Layer 4 of a small transformer language model trained on English Wikipedia (13 layers, counted from 0, width 64).
In attention head 1, each number of a token's query is one row of weights dot the token's vector x. The head spreads its attention over the tokens so far by the softmax of query dot key.

Query weights of the head. A number n stands for n times 0.00068.
q0: -44 -164 66 -150 265 -3 93 232 6 -42 -53 109 51 235 -23 -51 -116 21 174 -105 -126 -28 185 46 61 -2 48 229 26 -60 25 162 164 10 43 -166 9 -76 -86 -202 8 51 98 -168 -124 -127 -13 -283 204 153 -313 -74 140 -115 -41 21 124 122 -12 136 38 79 107 21
q1: -113 148 92 -28 37 -80 -105 -43 -47 88 -12 -30 7 -124 -99 79 -124 -113 -16 150 214 69 4 16 13 -164 24 -66 176 4 73 17 41 -140 70 -223 35 50 70 -120 47 246 48 -11 85 -68 84 -119 -21 25 -124 -68 -132 54 -299 8 -30 91 89 12 -102 82 -30 95
q2: 66 -110 -108 -57 -34 40 1 194 -81 -168 113 21 64 -48 -45 56 -2 100 -63 44 -108 -73 -124 -123 -193 -66 -1 5 39 -214 -180 13 13 -27 150 41 27 -63 -111 -129 -52 -13 -1 -141 -32 51 40 90 228 -98 99 -51 8 -91 218 -35 -169 112 19 -68 53 -52 65 -118
q3: -68 196 80 28 -97 19 -9 93 136 -30 191 -92 -10 39 -36 -54 -83 -101 -191 79 176 -232 -247 58 -70 -109 80 -46 182 -37 38 18 -58 -2 7 11 -27 174 320 5 121 -105 51 45 181 -202 -106 60 -214 -94 37 29 -142 -17 -165 -35 -180 205 -65 62 -118 -62 7 173
q4: -89 75 -44 185 -7 -155 21 -55 -1 -55 -71 -120 -26 -209 -161 62 -56 -141 38 -90 -115 -21 -30 13 -72 -100 23 -62 74 -130 -74 -111 84 -66 147 1 52 97 88 59 -64 165 45 -107 78 -81 -119 8 -38 16 -32 126 -73 99 5 90 27 -33 -77 11 -187 40 -2 112
q5: -10 123 145 171 -1 184 -38 160 124 -114 77 141 -63 -260 -158 224 -67 -226 -54 -160 199 -41 -106 -179 -28 -60 41 109 49 -81 -46 70 56 -40 -61 25 112 46 -8 273 196 223 121 0 164 135 -42 7 -154 -42 108 116 -21 59 196 138 177 115 201 69 -60 85 -3 159
q6: -160 115 65 69 -20 -161 -22 -189 81 60 39 -23 170 -156 134 56 -83 -1 -35 136 78 137 -119 129 25 -28 -136 -16 -45 76 -168 23 25 45 175 -118 -85 173 80 198 -199 11 -179 -123 77 -291 -353 42 -137 -234 146 -84 -109 -17 -59 33 96 -38 83 93 -167 -154 -81 23
q7: 215 -26 -70 -123 70 -148 -155 41 -183 141 51 57 199 53 102 -221 78 -143 -154 26 63 103 -138 146 -159 12 -174 134 -164 -152 -263 -70 142 -32 -123 -69 -65 -57 -126 13 172 21 139 -107 -69 61 113 83 -130 81 281 132 198 -13 -56 -24 -40 64 -51 118 93 -120 123 -75
q8: -29 126 -148 -132 174 -147 209 -233 107 80 162 -162 69 -173 -84 59 90 -32 343 -50 129 -116 -335 -44 64 -51 205 -291 -233 74 26 -9 -9 -201 -85 -115 -40 43 0 -104 132 125 -156 -148 -39 -67 38 -98 -93 100 -50 222 12 -83 -194 204 -62 14 140 -126 -144 58 9 176
q9: 290 46 -99 -145 -87 -214 50 197 -126 82 -175 178 162 -43 100 -152 -132 51 -158 -53 -25 -56 58 24 -312 8 -202 93 -72 54 120 86 -39 -77 -33 -7 272 -71 -242 88 27 41 -70 -128 9 -113 1 -40 -12 141 60 138 93 -120 163 -69 19 -180 91 21 66 -64 -47 -134
q10: 145 87 -19 71 115 -100 87 -78 63 17 113 72 -80 217 -170 -138 -17 215 107 -41 -48 62 -15 -39 78 -57 -154 73 66 -181 42 127 172 119 -7 -309 152 150 216 112 118 17 24 -136 -47 36 -94 -7 -83 -66 13 146 -130 -270 -135 123 40 0 82 -163 -66 -188 -194 -87
q11: -130 49 -45 143 -120 80 66 -54 144 -17 -80 -181 -196 -288 12 -108 4 -100 -114 164 110 -236 -62 -128 82 -77 -8 -82 188 150 -67 -155 57 56 31 -33 85 166 -200 166 85 -64 -222 -100 124 -139 164 41 62 -86 34 61 -2 233 -60 82 -20 149 57 69 -22 -44 -50 -32
q12: 39 147 115 18 254 -68 136 -4 -107 -55 -10 -29 169 -68 -86 127 -170 -45 -120 201 -53 -7 107 -225 33 26 -182 20 -85 132 51 -275 -147 -98 18 -1 33 -218 96 331 -29 -34 23 -123 61 -83 126 -50 -8 91 149 -27 199 -5 -236 -110 161 -73 -7 62 -78 201 -163 -194
q13: -40 -4 -105 129 111 138 68 -49 20 117 -40 -221 -37 -48 -21 19 -163 -149 26 -142 55 -140 55 -85 65 -198 117 -149 68 59 -17 70 129 25 63 275 87 162 218 146 -86 72 -105 -10 106 39 -64 -139 -92 135 325 45 -101 200 -58 -150 -113 -75 122 -30 80 -108 17 56
q14: -38 -22 18 158 -23 -11 75 -81 104 -84 -60 190 -123 -35 79 -142 187 206 111 31 -140 98 26 270 125 214 29 -56 -62 146 -139 47 -172 -328 176 -15 219 -159 -42 128 65 -31 108 -68 49 208 89 5 -117 44 158 233 -92 34 58 -135 -256 14 128 -2 79 116 99 -19
q15: -5 -184 -203 -44 -47 144 139 34 190 -149 129 -39 -130 -123 2 192 139 -16 -159 52 117 21 -34 122 128 33 -2 -41 -12 -171 164 -16 122 51 7 -45 -62 -40 -74 -32 254 199 -145 136 44 -239 270 -85 -39 -220 -123 37 14 3 235 -330 9 144 235 -39 129 9 75 42
q16: 344 195 -31 56 52 -32 26 36 -27 -88 77 -39 101 -51 26 -83 163 -54 25 129 39 -99 42 160 99 55 -119 -129 132 98 -182 -184 -300 -175 52 94 -147 -201 -72 61 -60 1 -71 -44 95 -67 -31 19 45 -38 52 -278 -125 90 -340 52 -170 -235 -114 97 -133 100 -136 246
q17: -230 -121 -60 125 -73 215 40 19 -172 268 92 -238 -29 -196 -139 -150 -52 21 -35 -167 279 -197 -41 -153 -112 -63 -58 -135 59 65 -51 70 -24 171 -72 -142 -269 122 187 35 152 -38 -79 -80 151 -49 71 9 -96 42 -89 198 -165 74 79 160 -5 -77 21 -13 83 -130 -147 -94
q18: 20 87 3 44 -3 -227 -36 168 -114 -1 -66 120 -118 -11 119 169 -140 149 97 7 -82 -25 101 109 -150 153 -58 124 -125 50 -163 -102 -47 152 89 -64 64 -97 -219 -177 -147 103 144 141 -36 134 184 31 199 -41 79 -310 146 25 -12 -164 -94 -52 3 -36 -138 32 -10 -119
q19: 87 134 8 41 138 45 -145 127 52 -188 -203 72 -140 31 17 73 -168 -42 86 -14 -75 121 -44 -113 -143 7 -23 45 -47 -141 -54 45 -26 -99 95 -148 115 77 6 -226 22 32 -58 184 -144 -84 -204 99 128 31 88 76 141 -64 54 -174 69 18 76 102 -172 -127 24 46
q20: 11 -80 -6 -191 -168 -61 160 -55 -136 -226 -104 195 -150 -24 53 -41 -46 225 75 -249 -121 -51 206 211 -97 33 -196 71 79 99 -126 26 82 29 42 48 -74 -35 -67 -91 4 115 -15 -145 -101 35 172 110 173 46 76 -102 101 -151 117 -241 -123 -39 -101 -124 61 47 -77 -19
q21: -15 -75 -127 68 -50 -87 87 -10 -65 -182 19 -17 -282 -302 46 -6 -220 112 36 51 -65 49 -177 57 29 -208 119 -41 -13 27 146 27 44 192 -90 -39 20 112 -33 -77 123 106 75 18 -94 -92 -72 31 -81 255 -25 -108 -221 -69 73 5 147 68 69 -179 -285 73 -76 74
q22: -206 27 206 66 -2 -176 124 -102 -157 -84 39 -27 -146 170 198 -57 89 46 91 22 53 -46 -115 64 207 -171 -21 -168 33 -121 -59 -156 53 -71 -118 -20 85 3 221 -18 122 182 130 -15 -150 29 33 8 51 -23 180 -17 72 187 -155 16 -15 -178 -59 70 303 244 167 -91
q23: -36 7 -59 -12 -134 -120 79 23 -88 -117 93 35 195 12 2 42 -83 -147 -73 -49 40 73 101 189 -33 67 8 -133 -27 -19 -166 34 138 271 290 -239 50 -120 72 118 148 56 85 145 68 32 -152 -24 63 164 3 12 55 -102 328 -91 20 -98 14 285 -4 -81 88 213
q24: 55 20 -6 230 223 37 -145 -147 -293 -14 -167 -28 194 -41 205 187 143 48 137 98 214 18 128 115 27 7 104 77 -137 -95 -180 -1 6 146 -8 -169 -16 -28 22 85 62 -293 -55 -14 -135 100 87 5 -54 8 -114 297 -158 16 68 -160 46 22 -43 -87 -103 -214 25 -11
q25: -59 -160 2 -121 -254 -136 -126 135 34 15 76 121 48 45 -128 114 -10 -59 263 -37 153 -139 102 -23 -64 79 -119 -38 -130 -51 17 60 9 132 94 -22 158 -210 -215 -100 -63 -120 1 100 -181 100 138 206 -155 178 66 139 84 97 58 107 74 -54 109 13 -75 -34 -38 194
q26: -80 253 -113 40 42 -52 -30 -201 132 195 -114 -92 73 -81 157 241 38 55 83 72 15 -61 -159 110 19 -113 108 3 -5 -168 -186 132 -76 -81 185 -117 -120 206 -104 0 -79 221 54 187 -116 116 -38 33 -127 -46 -101 -7 -68 -155 -94 -179 238 61 2 -103 -85 285 -218 -17
q27: 131 -195 2 -199 41 -31 -77 122 -115 50 -69 69 193 111 -108 158 -149 -27 -41 117 -171 201 128 64 -32 102 -252 1 30 -189 183 -25 106 184 -151 153 35 -180 28 213 -111 -98 80 53 -92 217 -69 -21 11 73 207 -39 71 50 -7 43 -53 -152 45 -9 16 -145 140 -84
q28: -122 4 272 178 66 258 85 -190 -41 20 -50 -49 290 -71 -41 144 -30 204 16 -53 346 -65 -77 63 -94 -28 -99 -149 154 35 -69 81 -4 -39 -31 118 -48 -81 -84 32 34 97 6 -260 32 81 -171 -23 100 -67 -49 50 74 20 -21 94 60 63 203 -147 -279 77 -67 302
q29: -7 286 378 175 -133 88 143 -29 44 269 287 -1 -162 -108 -27 -112 151 -34 20 -237 160 -90 -36 -65 -23 54 294 -81 -39 123 -91 33 -80 99 26 66 -4 -24 32 -24 -205 -83 -13 172 1 -167 -27 67 -130 20 -81 -71 -208 50 -224 -26 88 -75 69 -54 -159 108 4 156
q30: -55 43 81 -153 192 239 59 -15 -35 52 -193 100 29 -116 222 -60 89 24 -51 -96 -6 42 91 42 -186 -180 -79 -181 -80 -19 -145 -78 -61 127 -84 -265 -113 -193 -102 -122 -75 -13 -126 -46 -63 228 -9 -114 -56 -186 64 61 136 74 -85 -113 74 243 -97 -27 115 -76 30 2
q31: -24 116 9 -117 12 24 -209 -69 91 38 107 -63 -50 188 57 -175 34 -248 -71 -92 96 -67 26 134 -90 53 -59 -70 -111 74 158 67 121 27 -112 -9 -58 -89 92 32 -138 13 -7 -200 -180 472 -33 -45 -6 251 -228 60 -277 -3 -74 -196 28 134 216 286 -12 28 -199 99

Each question shows a short text with each token's key, already scaled and adjusted for position as the last token sees it. A number n stands for n times 0.0031.

Then comes the last token's vector x. A number n stands for n times 0.015.

0 "u": 104 -89 -110 52 17 126 32 -130 105 -200 55 -119 54 37 -29 -75 -38 -114 57 -106 -190 20 -98 19 -37 23 -1 -233 -64 -365 135 -163
1 "t": 121 65 -110 50 50 63 100 -144 131 -102 80 3 161 34 -3 -114 117 1 11 1 -115 -12 -86 -9 -32 -16 35 -113 -71 -400 79 -144
2 "ion": 95 41 -33 90 23 -73 51 -176 -7 -188 16 -39 148 4 2 -89 168 -26 -53 -101 -66 -19 36 -11 -114 -13 -12 -178 -82 -319 5 -140
3 "s": -207 98 24 101 42 65 48 -132 27 -108 23 -12 124 -44 -1 -80 70 84 -88 -50 26 -27 15 21 -69 -6 45 -171 -73 -299 48 -113
4 ";": -133 157 -79 45 -27 69 100 -147 22 -29 -33 -89 71 -78 80 -8 137 50 -59 -126 -103 87 -26 81 -139 177 76 -425 34 -307 164 -123
5 "\n": -101 15 -158 50 -40 111 186 -285 4 -220 33 -106 166 57 -37 1 62 85 -128 -204 -258 30 -193 180 -182 152 -57 -438 70 -408 143 -143
6 "-": -22 21 -82 106 119 154 181 -228 -23 -213 12 -165 162 10 -93 -112 -197 125 -177 -21 -126 66 -90 114 -177 111 -32 -318 97 -374 135 -134
x: -187 115 123 280 -8 37 -31 -20 216 11 -4 -130 -21 30 -105 -85 225 37 -76 21 54 -72 77 -17 168 263 82 -81 -128 126 241 39 12 -13 -75 121 -77 5 -8 51 54 -110 -55 153 183 -178 49 -80 -65 -187 -122 83 -55 130 19 67 -16 157 233 -25 -21 -172 -241 19
Which token does the last token look at most? 5 "\n"

0 "7": -24 78 -77 11 -80 -21 113 -159 11 -109 25 -70 130 -56 -23 -33 -167 -140 2 -103 -157 -5 -97 116 -38 31 -41 -319 19 -345 185 -138
1 "9": 101 144 -75 30 -76 -26 71 -176 31 -122 52 -54 92 -78 -1 -2 -111 -61 -20 -132 -116 -16 -111 92 -55 62 -36 -320 40 -296 220 -154
2 ".": 186 131 -189 26 -31 153 150 -187 -31 -133 0 -81 170 -75 32 23 84 -89 27 -99 -213 37 -49 109 -176 114 40 -429 10 -372 201 -275
3 "\n": 66 83 -236 -6 -85 103 190 -283 20 -218 57 -104 163 45 -10 -17 79 -22 -19 -194 -270 12 -182 168 -184 147 -68 -458 45 -405 143 -162
4 "\n": -61 87 -186 29 -63 112 197 -316 40 -268 24 -102 176 10 -42 -22 82 6 -90 -137 -243 -27 -210 83 -226 116 -57 -446 26 -382 142 -170
5 "A": -89 175 -55 141 81 208 74 -199 87 -128 70 -128 184 83 60 -3 -23 94 -135 -94 -267 27 -58 91 -191 83 -59 -349 35 -283 123 -59
6 " n": -16 -28 -65 116 56 66 55 -218 111 -105 171 -20 141 2 83 36 -84 103 -161 -76 -200 121 -89 30 -139 71 21 -287 21 -321 64 -91
x: 11 -42 47 21 170 -68 181 3 87 -10 65 -149 -20 -11 161 -27 -14 124 -140 167 47 -49 229 -64 145 126 90 130 -265 -129 196 23 204 -5 82 -37 -60 223 -148 -21 -46 92 -174 1 43 -72 -40 157 133 49 -8 140 -23 256 41 22 -95 39 136 11 66 -38 -125 149
Which token does the last token look at most, and with what share of its attention? 6 " n", with about 30%

0 " to": 33 -122 -106 76 -64 113 153 -207 34 -124 129 -83 120 -6 5 -43 -155 -130 156 -178 -208 -12 -23 71 -177 125 -95 -326 6 -326 118 -93
1 " c": -15 -40 -189 138 -39 118 130 -110 -8 -162 101 -11 98 -25 -43 -8 -100 -140 80 -210 -239 58 -116 1 -140 108 -1 -306 -19 -302 66 -105
2 "h": 113 49 -144 117 -74 114 197 -57 123 -94 105 -41 227 43 14 -41 -18 -80 47 -199 -235 33 -95 129 -161 54 -45 -234 -121 -365 77 -94
3 "al": 18 216 -133 106 74 124 105 -66 -22 -115 53 -72 182 29 -47 -86 101 -136 -36 -108 -265 28 47 66 -183 69 102 -252 -155 -258 106 -123
4 "l": -134 5 -37 59 130 62 132 -187 -38 -134 79 -22 21 33 31 -94 -32 41 -10 -60 -78 -33 -34 -10 -56 99 97 -217 -86 -285 76 -212
5 "en": -130 19 -103 118 -34 80 106 11 -29 -240 107 -66 35 -75 -54 -30 59 86 -74 92 -42 19 -52 -12 -56 91 93 -265 -97 -218 79 -92
6 "g": -53 -37 -90 158 70 14 176 -111 113 -194 78 -85 179 -39 35 -136 -124 88 -68 -58 -108 -1 15 79 -43 56 87 -177 11 -296 178 -133
x: -328 29 35 -9 128 -10 -90 13 41 -55 25 -37 -96 -43 -42 -74 -124 -157 -121 20 322 -35 88 -193 -67 -223 198 -11 46 69 89 -59 135 51 49 110 0 410 19 98 -40 155 28 7 178 133 90 -76 -68 -118 -175 -94 -99 188 9 -20 20 68 82 -62 -4 -48 -176 187
Which two tokens does the last token look at most, in order? 1 " c", 3 "al"

0 "e": 58 17 -77 13 42 52 125 -104 100 -79 30 -40 138 25 -26 -135 -67 -104 67 -89 -186 -3 -45 28 -72 49 -73 -278 -10 -351 45 -238
1 ",": 173 9 -155 20 -35 139 189 -204 44 -116 65 -87 185 -98 14 6 -96 -164 83 -180 -171 7 -34 134 -108 120 -24 -418 28 -414 123 -209
2 " m": 53 73 -116 80 -17 129 124 -144 55 -213 130 20 116 19 13 43 45 -38 -9 -156 -155 96 -71 38 -65 76 14 -269 -61 -262 121 -127
3 "a": -2 146 -138 19 7 115 170 -84 86 -126 56 -8 104 48 -4 -31 67 -87 -5 -249 -286 100 -2 116 -89 100 29 -247 -45 -365 115 -175
4 "in": -72 123 -129 27 23 62 245 -150 113 -153 31 -82 189 66 24 -29 -55 4 -41 -67 -196 1 -21 46 -36 -3 7 -165 -31 -313 132 -261
5 "t": 58 23 -34 23 98 53 192 -106 122 -20 94 -3 119 75 -40 -50 -103 51 -66 19 -174 -6 -34 40 -43 -6 63 -90 -46 -361 103 -180
6 "a": 53 66 -7 42 67 92 162 -97 82 -104 -26 8 60 37 -21 16 -67 110 -47 -113 -168 6 -15 8 -40 46 84 -121 -55 -358 94 -132
x: -467 132 -169 -22 39 9 78 -82 -68 -152 157 -30 55 -93 -125 -31 200 -13 -51 65 -108 -57 115 -207 148 -68 152 -67 -46 159 29 196 21 36 88 32 43 161 127 145 40 93 -129 -1 168 75 -52 131 15 57 -13 72 -112 16 -82 60 -87 -8 219 82 -241 18 -30 155
Which token does the last token look at most? 2 " m"

0 "f": 46 -40 -15 102 -7 88 119 -19 44 -143 60 -18 111 -46 -42 -100 -116 -69 78 -81 -118 40 -12 16 -62 -77 85 -135 -98 -289 103 -123
1 "ing": 145 5 -155 86 13 29 52 -132 39 -213 121 -59 54 -32 9 -86 -33 -73 66 -132 -161 -43 16 135 -114 58 2 -303 -63 -431 88 -127
2 "\n": 113 49 -214 -40 -110 76 182 -315 34 -232 45 -103 165 21 -39 -3 18 -64 50 -164 -240 -2 -213 164 -179 139 -62 -432 63 -412 124 -151
3 "\n": 38 81 -200 4 -82 109 189 -324 40 -259 34 -106 174 12 -44 -20 98 -33 -27 -152 -240 -27 -217 112 -217 130 -60 -444 45 -406 131 -165
4 "2": -188 106 -2 129 93 107 45 -200 5 -195 56 -128 130 -40 -41 -82 193 127 -128 -131 -144 -4 -93 142 -142 55 -48 -371 9 -376 80 -156
5 "0": -237 -63 55 155 67 29 -2 -213 21 -232 78 -85 66 -72 -12 -13 -166 90 -104 -71 -118 -44 -79 104 -84 50 39 -291 -5 -370 120 -140
6 "1": -68 -54 16 205 96 42 29 -154 26 -202 46 -150 78 -126 -4 -35 -227 101 -125 7 -142 37 -66 117 -68 10 -16 -342 2 -371 183 -92
x: 73 -103 -17 178 -93 138 125 -56 72 -99 91 -131 29 -239 -17 6 67 -78 -177 26 208 -230 -113 4 158 1 136 -61 62 161 21 -174 -65 -94 96 22 -36 54 -14 93 27 -60 -88 13 201 -32 35 88 -70 44 -161 -12 -219 285 52 62 -95 16 181 -71 47 23 -245 -69
Which token does the last token look at most? 4 "2"

0 "e": 58 17 -77 13 42 52 125 -104 100 -79 30 -40 138 25 -26 -135 -67 -104 67 -89 -186 -3 -45 28 -72 49 -73 -278 -10 -351 45 -238
1 ",": 173 9 -155 20 -35 139 189 -204 44 -116 65 -87 185 -98 14 6 -96 -164 83 -180 -171 7 -34 134 -108 120 -24 -418 28 -414 123 -209
2 " C": 91 77 -205 172 7 149 134 -117 23 -128 100 -49 174 -11 13 -4 -113 -148 8 -175 -274 56 -130 35 -110 152 22 -357 -16 -349 90 -127
3 "om": -50 126 -108 95 75 60 69 -80 98 -88 21 -89 155 91 104 -72 129 -17 -5 -71 -216 107 44 40 18 46 -8 -186 -5 -298 155 -123
4 "m": -68 -3 -108 84 62 61 125 -143 2 -123 128 -12 -14 20 86 -59 -55 43 58 -83 -141 108 -3 88 -5 43 72 -215 -68 -307 141 6
5 "er": 28 -4 -138 164 75 -66 170 -125 91 -153 3 -84 92 26 -14 -64 -31 -20 -140 14 -96 36 13 6 -21 -36 -116 -187 -54 -264 90 -164
6 "c": 12 -51 -88 120 45 -58 67 -100 38 -151 -6 -49 115 -54 -68 -32 -53 -25 -168 57 -113 83 15 24 2 21 60 -188 -26 -232 72 -155
x: -192 173 55 117 -126 -108 133 -61 154 26 47 -220 86 -43 129 -72 -156 19 79 113 75 -97 8 -96 123 -100 196 -26 38 -183 111 -124 236 52 22 46 29 -89 197 85 75 85 -89 9 -66 -156 -29 55 -18 -204 -153 168 -66 60 58 163 131 97 -22 -43 1 139 -259 152
Which token does the last token look at most? 2 " C"

0 "ion": 121 -30 -63 50 9 -46 87 -202 17 -181 66 -80 149 3 14 -123 -189 -88 -2 -153 -76 -20 6 19 -152 12 -20 -223 -53 -323 5 -154
1 ";": 137 48 -69 -26 -58 68 93 -155 44 -20 -34 -86 78 -75 77 -19 -117 -146 9 -138 -85 66 -62 72 -121 183 88 -418 33 -325 146 -124
2 " D": 69 137 -202 93 5 146 166 -182 20 -127 129 -68 235 59 -11 -59 12 -83 -63 -127 -241 51 -69 44 -24 84 37 -308 -38 -349 52 -95
3 "e": -18 171 -146 26 106 120 167 -43 55 -60 120 -20 175 35 -54 -147 58 -31 -18 -125 -253 81 -20 71 -86 55 -107 -236 53 -345 81 -138
4 "p": -83 14 -25 130 101 51 99 37 70 -87 23 48 44 82 16 -160 -37 74 38 -42 -179 38 -37 61 -72 153 60 -181 59 -313 107 -73
5 "u": -16 145 -87 145 97 140 60 -88 88 -209 87 -109 -28 31 -73 -112 -92 90 -82 -100 -186 97 -66 59 -46 51 -7 -278 -68 -381 133 -140
6 "t": 142 -49 -38 43 100 52 131 -138 144 -98 102 19 156 57 -9 -114 -62 16 -129 19 -87 4 -93 -8 -30 -19 29 -113 -79 -418 87 -142
x: -102 111 106 100 28 -60 177 -208 275 44 30 -192 -99 -22 -104 -69 51 107 -57 -7 129 -97 -69 -110 39 -136 16 -13 -6 66 40 -28 -45 104 -78 33 -52 261 42 151 -50 152 -47 14 280 2 -51 -5 -193 37 174 133 -80 145 -254 69 130 -22 -3 67 -89 145 -308 57
Which two tokens does the last token look at most, in order? 2 " D", 3 "e"

0 " was": 12 -103 -99 39 -121 109 166 -213 64 -60 90 -50 120 -45 -7 -70 -138 -98 163 -140 -132 -39 -106 107 -204 120 -36 -366 26 -304 -2 -176
1 " a": 107 -93 -178 69 -51 140 130 -197 38 -140 55 -91 125 -25 52 -35 -6 -181 98 -137 -242 25 -45 86 -246 48 -77 -375 6 -316 95 -89
2 " R": 63 85 -176 50 26 106 136 -220 -7 -116 117 -5 177 58 47 -60 -11 -107 -46 -209 -257 72 -111 72 -71 172 -27 -345 -22 -330 46 -127
3 "us": -100 180 -174 140 15 8 163 -150 141 -85 146 -74 87 14 14 -86 24 -153 -51 -147 -140 95 -47 60 -101 68 18 -304 -81 -305 184 -82
4 "s": -46 85 -39 84 6 145 142 -109 107 -88 74 -43 71 -29 4 -10 -105 88 -41 -69 -20 -67 -10 112 -68 50 27 -281 -65 -273 27 -161
5 "i": -51 134 -188 146 67 147 124 -144 17 -134 88 -63 98 -6 -3 -114 -77 47 -150 -58 -198 100 51 -97 -86 75 -11 -268 -38 -317 105 -131
6 "an": 56 21 -75 95 31 -11 123 -136 81 -187 2 7 127 17 125 -42 -112 14 -163 -64 -96 -8 35 65 -118 31 111 -196 -89 -309 112 -60
x: -367 200 193 200 63 77 51 -169 27 -123 173 -180 -76 -39 -162 121 73 56 -125 -15 98 -140 11 39 161 -29 68 31 -102 110 -86 64 0 111 3 99 150 194 -71 105 -57 84 -22 -172 71 54 -80 68 -180 118 -80 45 -15 146 -9 45 -112 -63 11 13 -199 203 -117 77
Which token does the last token look at most, and with what share of its attention? 5 "i", with about 60%

0 "\n": -24 -33 -138 -77 -146 114 161 -315 31 -248 30 -112 183 19 -40 -20 -107 -84 135 -136 -214 -45 -234 123 -220 132 -53 -448 52 -408 137 -172
1 "\n": 78 17 -173 -51 -124 116 169 -318 33 -249 31 -112 183 20 -40 -20 -78 -88 85 -148 -228 -39 -229 117 -219 131 -53 -448 52 -408 137 -172
2 "P": 84 54 -111 130 9 144 114 -172 43 -148 116 -60 211 72 49 17 -54 -72 -53 -171 -214 36 -123 21 -129 141 -6 -314 6 -274 13 -175
3 "ol": 19 159 -221 181 80 184 39 -21 96 -195 39 -137 147 81 26 -31 172 -28 24 -134 -242 -2 41 110 -149 135 35 -313 -69 -286 78 -237
4 "it": -152 92 -169 126 63 151 193 -131 67 -23 154 -61 188 -24 56 -247 35 15 -59 -137 -216 -4 -70 40 -186 43 -16 -385 -5 -432 110 -132
5 "ic": -51 85 -165 170 5 97 76 -161 15 -53 177 -38 128 12 74 -79 -35 67 -143 45 -204 95 -43 -8 -127 154 23 -298 -94 -353 80 -114
6 "al": 28 54 -22 55 121 110 69 -122 2 -141 -15 -88 208 64 -11 -50 -87 180 -151 -22 -193 2 79 37 -114 69 109 -197 -82 -271 99 -75
x: -35 240 -56 132 31 -64 138 -101 52 -135 74 -223 -123 -64 136 -3 -20 24 132 65 185 -197 -70 11 110 -16 34 -62 59 83 131 240 69 134 -106 48 -5 207 116 -141 49 48 120 105 53 93 -141 -67 -10 53 21 -117 40 25 -2 -99 -40 38 230 -34 -165 162 -336 198
Which token does the last token look at most? 3 "ol"

0 "'": -2 -143 -133 47 -87 76 172 -242 -8 -98 194 -13 126 -57 14 -84 -137 -136 197 -152 -103 16 -46 56 -100 92 -66 -332 -54 -302 90 -136
1 "M": 95 33 -122 24 -26 174 113 -190 63 -222 99 -22 154 32 46 32 -79 -72 38 -166 -207 71 -101 91 -51 125 -6 -327 -81 -293 113 -141
2 "al": 89 95 -177 69 41 96 122 -74 26 -153 42 -84 210 103 -82 -124 34 -202 -24 -175 -290 -6 50 87 -188 79 76 -247 -103 -316 102 -125
3 "le": -20 161 -57 121 98 43 81 -72 32 -127 85 -105 23 -38 58 -144 190 -31 -20 20 -104 -32 -26 59 -69 39 13 -287 -22 -263 102 -115
4 "y": -23 80 -135 137 153 31 113 -68 22 -93 -19 5 78 21 -5 -54 -71 24 -99 -91 -78 33 -5 46 -25 -27 -57 -185 0 -318 140 -142
5 " |": -147 41 -56 56 5 56 128 -179 30 -112 -38 -68 117 -25 -7 -13 -84 170 -45 -77 -139 98 -79 103 -80 124 45 -358 46 -313 124 -198
6 " M": -54 -32 -28 145 64 101 134 -185 93 -205 81 -8 160 43 33 38 -67 77 -143 -86 -194 105 -70 77 -43 125 32 -291 -34 -324 113 -138
x: -67 138 -58 140 16 103 143 9 177 -197 87 -105 4 -23 -66 18 -43 135 9 180 115 -70 44 5 72 147 100 97 -137 2 138 41 213 117 15 89 -12 73 -60 92 -92 157 -18 30 41 -48 -130 237 71 46 -101 158 33 246 -147 203 -163 0 165 -46 126 -75 -61 -111
Which token does the last token look at most? 6 " M"

0 " A": -7 -154 -139 10 -76 131 149 -202 9 -195 66 -84 132 35 6 -41 -72 -122 151 -165 -235 -3 -68 112 -219 92 -39 -378 1 -320 155 -17
1 "g": 85 48 -106 84 -34 83 193 -53 131 -182 151 -91 208 -26 14 -107 -121 -121 130 -115 -190 -2 -31 148 -63 87 51 -224 -2 -300 195 -84
2 "en": 149 75 -189 163 -67 85 70 -31 54 -229 140 -78 85 -25 -4 -71 -44 -47 71 -56 -123 -4 -55 21 -84 123 8 -343 -65 -255 128 -190
3 "c": -27 2 -227 132 -10 -30 27 -112 114 -51 29 -71 117 4 8 -63 -8 31 -32 -38 -148 111 -29 -25 -9 27 60 -207 41 -295 125 -120
4 "y": -44 58 -190 132 150 3 96 -81 39 -96 -35 4 90 15 34 -68 -105 1 -106 -101 -64 44 33 8 -66 -44 -32 -209 -21 -301 178 -147
5 " in": -179 77 -220 133 -15 171 151 -164 46 -177 126 -40 153 -45 84 -86 6 38 -173 -69 -272 -38 -21 63 -192 86 -52 -358 21 -338 112 -159
6 " th": 20 90 -198 189 62 66 191 -145 59 -89 160 -6 166 -34 92 -74 -151 118 -152 -67 -235 127 -35 58 -153 35 -80 -298 -28 -290 188 -39
x: -43 -235 4 150 88 -126 104 50 37 -189 -80 -213 52 -93 -66 -28 64 108 -136 -3 165 6 120 -109 132 60 109 -48 -331 -129 -90 25 209 66 78 -32 38 48 -145 105 16 71 -2 115 166 13 40 221 -18 48 -50 100 94 102 10 -195 -129 191 4 48 99 -33 -234 67
Which token does the last token look at most? 0 " A"

0 "ed": 132 -68 -135 43 -48 83 74 -203 108 -212 37 -111 86 -44 -36 -117 -150 -41 92 -106 -182 -53 -29 95 -104 49 -6 -361 -79 -403 125 -106
1 "ag": 138 62 6 67 -22 10 132 -94 98 -110 46 16 144 -9 33 -86 -115 -69 0 -161 -136 23 -49 -2 -45 119 69 -157 -66 -325 118 -83
2 "o": 38 38 -102 51 6 48 88 -136 55 -154 64 -30 104 -2 13 -36 129 -1 29 -143 -146 7 -13 11 -43 158 88 -173 17 -330 60 -186
3 "g": 5 67 -179 123 71 41 131 -111 133 -171 38 -119 208 -51 50 -182 201 -18 8 -36 -105 -34 35 67 -118 -1 96 -208 -61 -274 156 -89
4 "ic": -79 109 -200 124 0 39 53 -128 -3 -70 92 28 132 20 27 -83 6 -17 -123 -4 -164 80 12 -68 -160 58 3 -227 -135 -397 40 -82
5 "al": -45 119 -51 35 108 58 69 -120 -1 -174 -23 -83 167 60 -27 -87 -114 101 -135 -32 -173 -21 86 23 -116 33 109 -195 -117 -279 65 -98
6 " s": 118 -4 -21 78 107 81 117 -134 89 -190 146 -8 102 5 -9 -6 -119 102 -190 -51 -172 38 -42 127 -124 9 -11 -262 33 -295 126 -137
x: -36 -6 -36 159 196 50 195 -79 152 -119 -74 -90 -134 49 2 -103 90 169 -26 189 81 -71 134 12 43 71 -60 15 -261 -148 115 72 242 44 104 66 55 -84 -20 -4 26 115 -88 111 252 -101 -91 189 169 133 10 168 -173 108 50 122 -49 59 74 33 -28 -28 -185 -87
Which token does the last token look at most? 6 " s"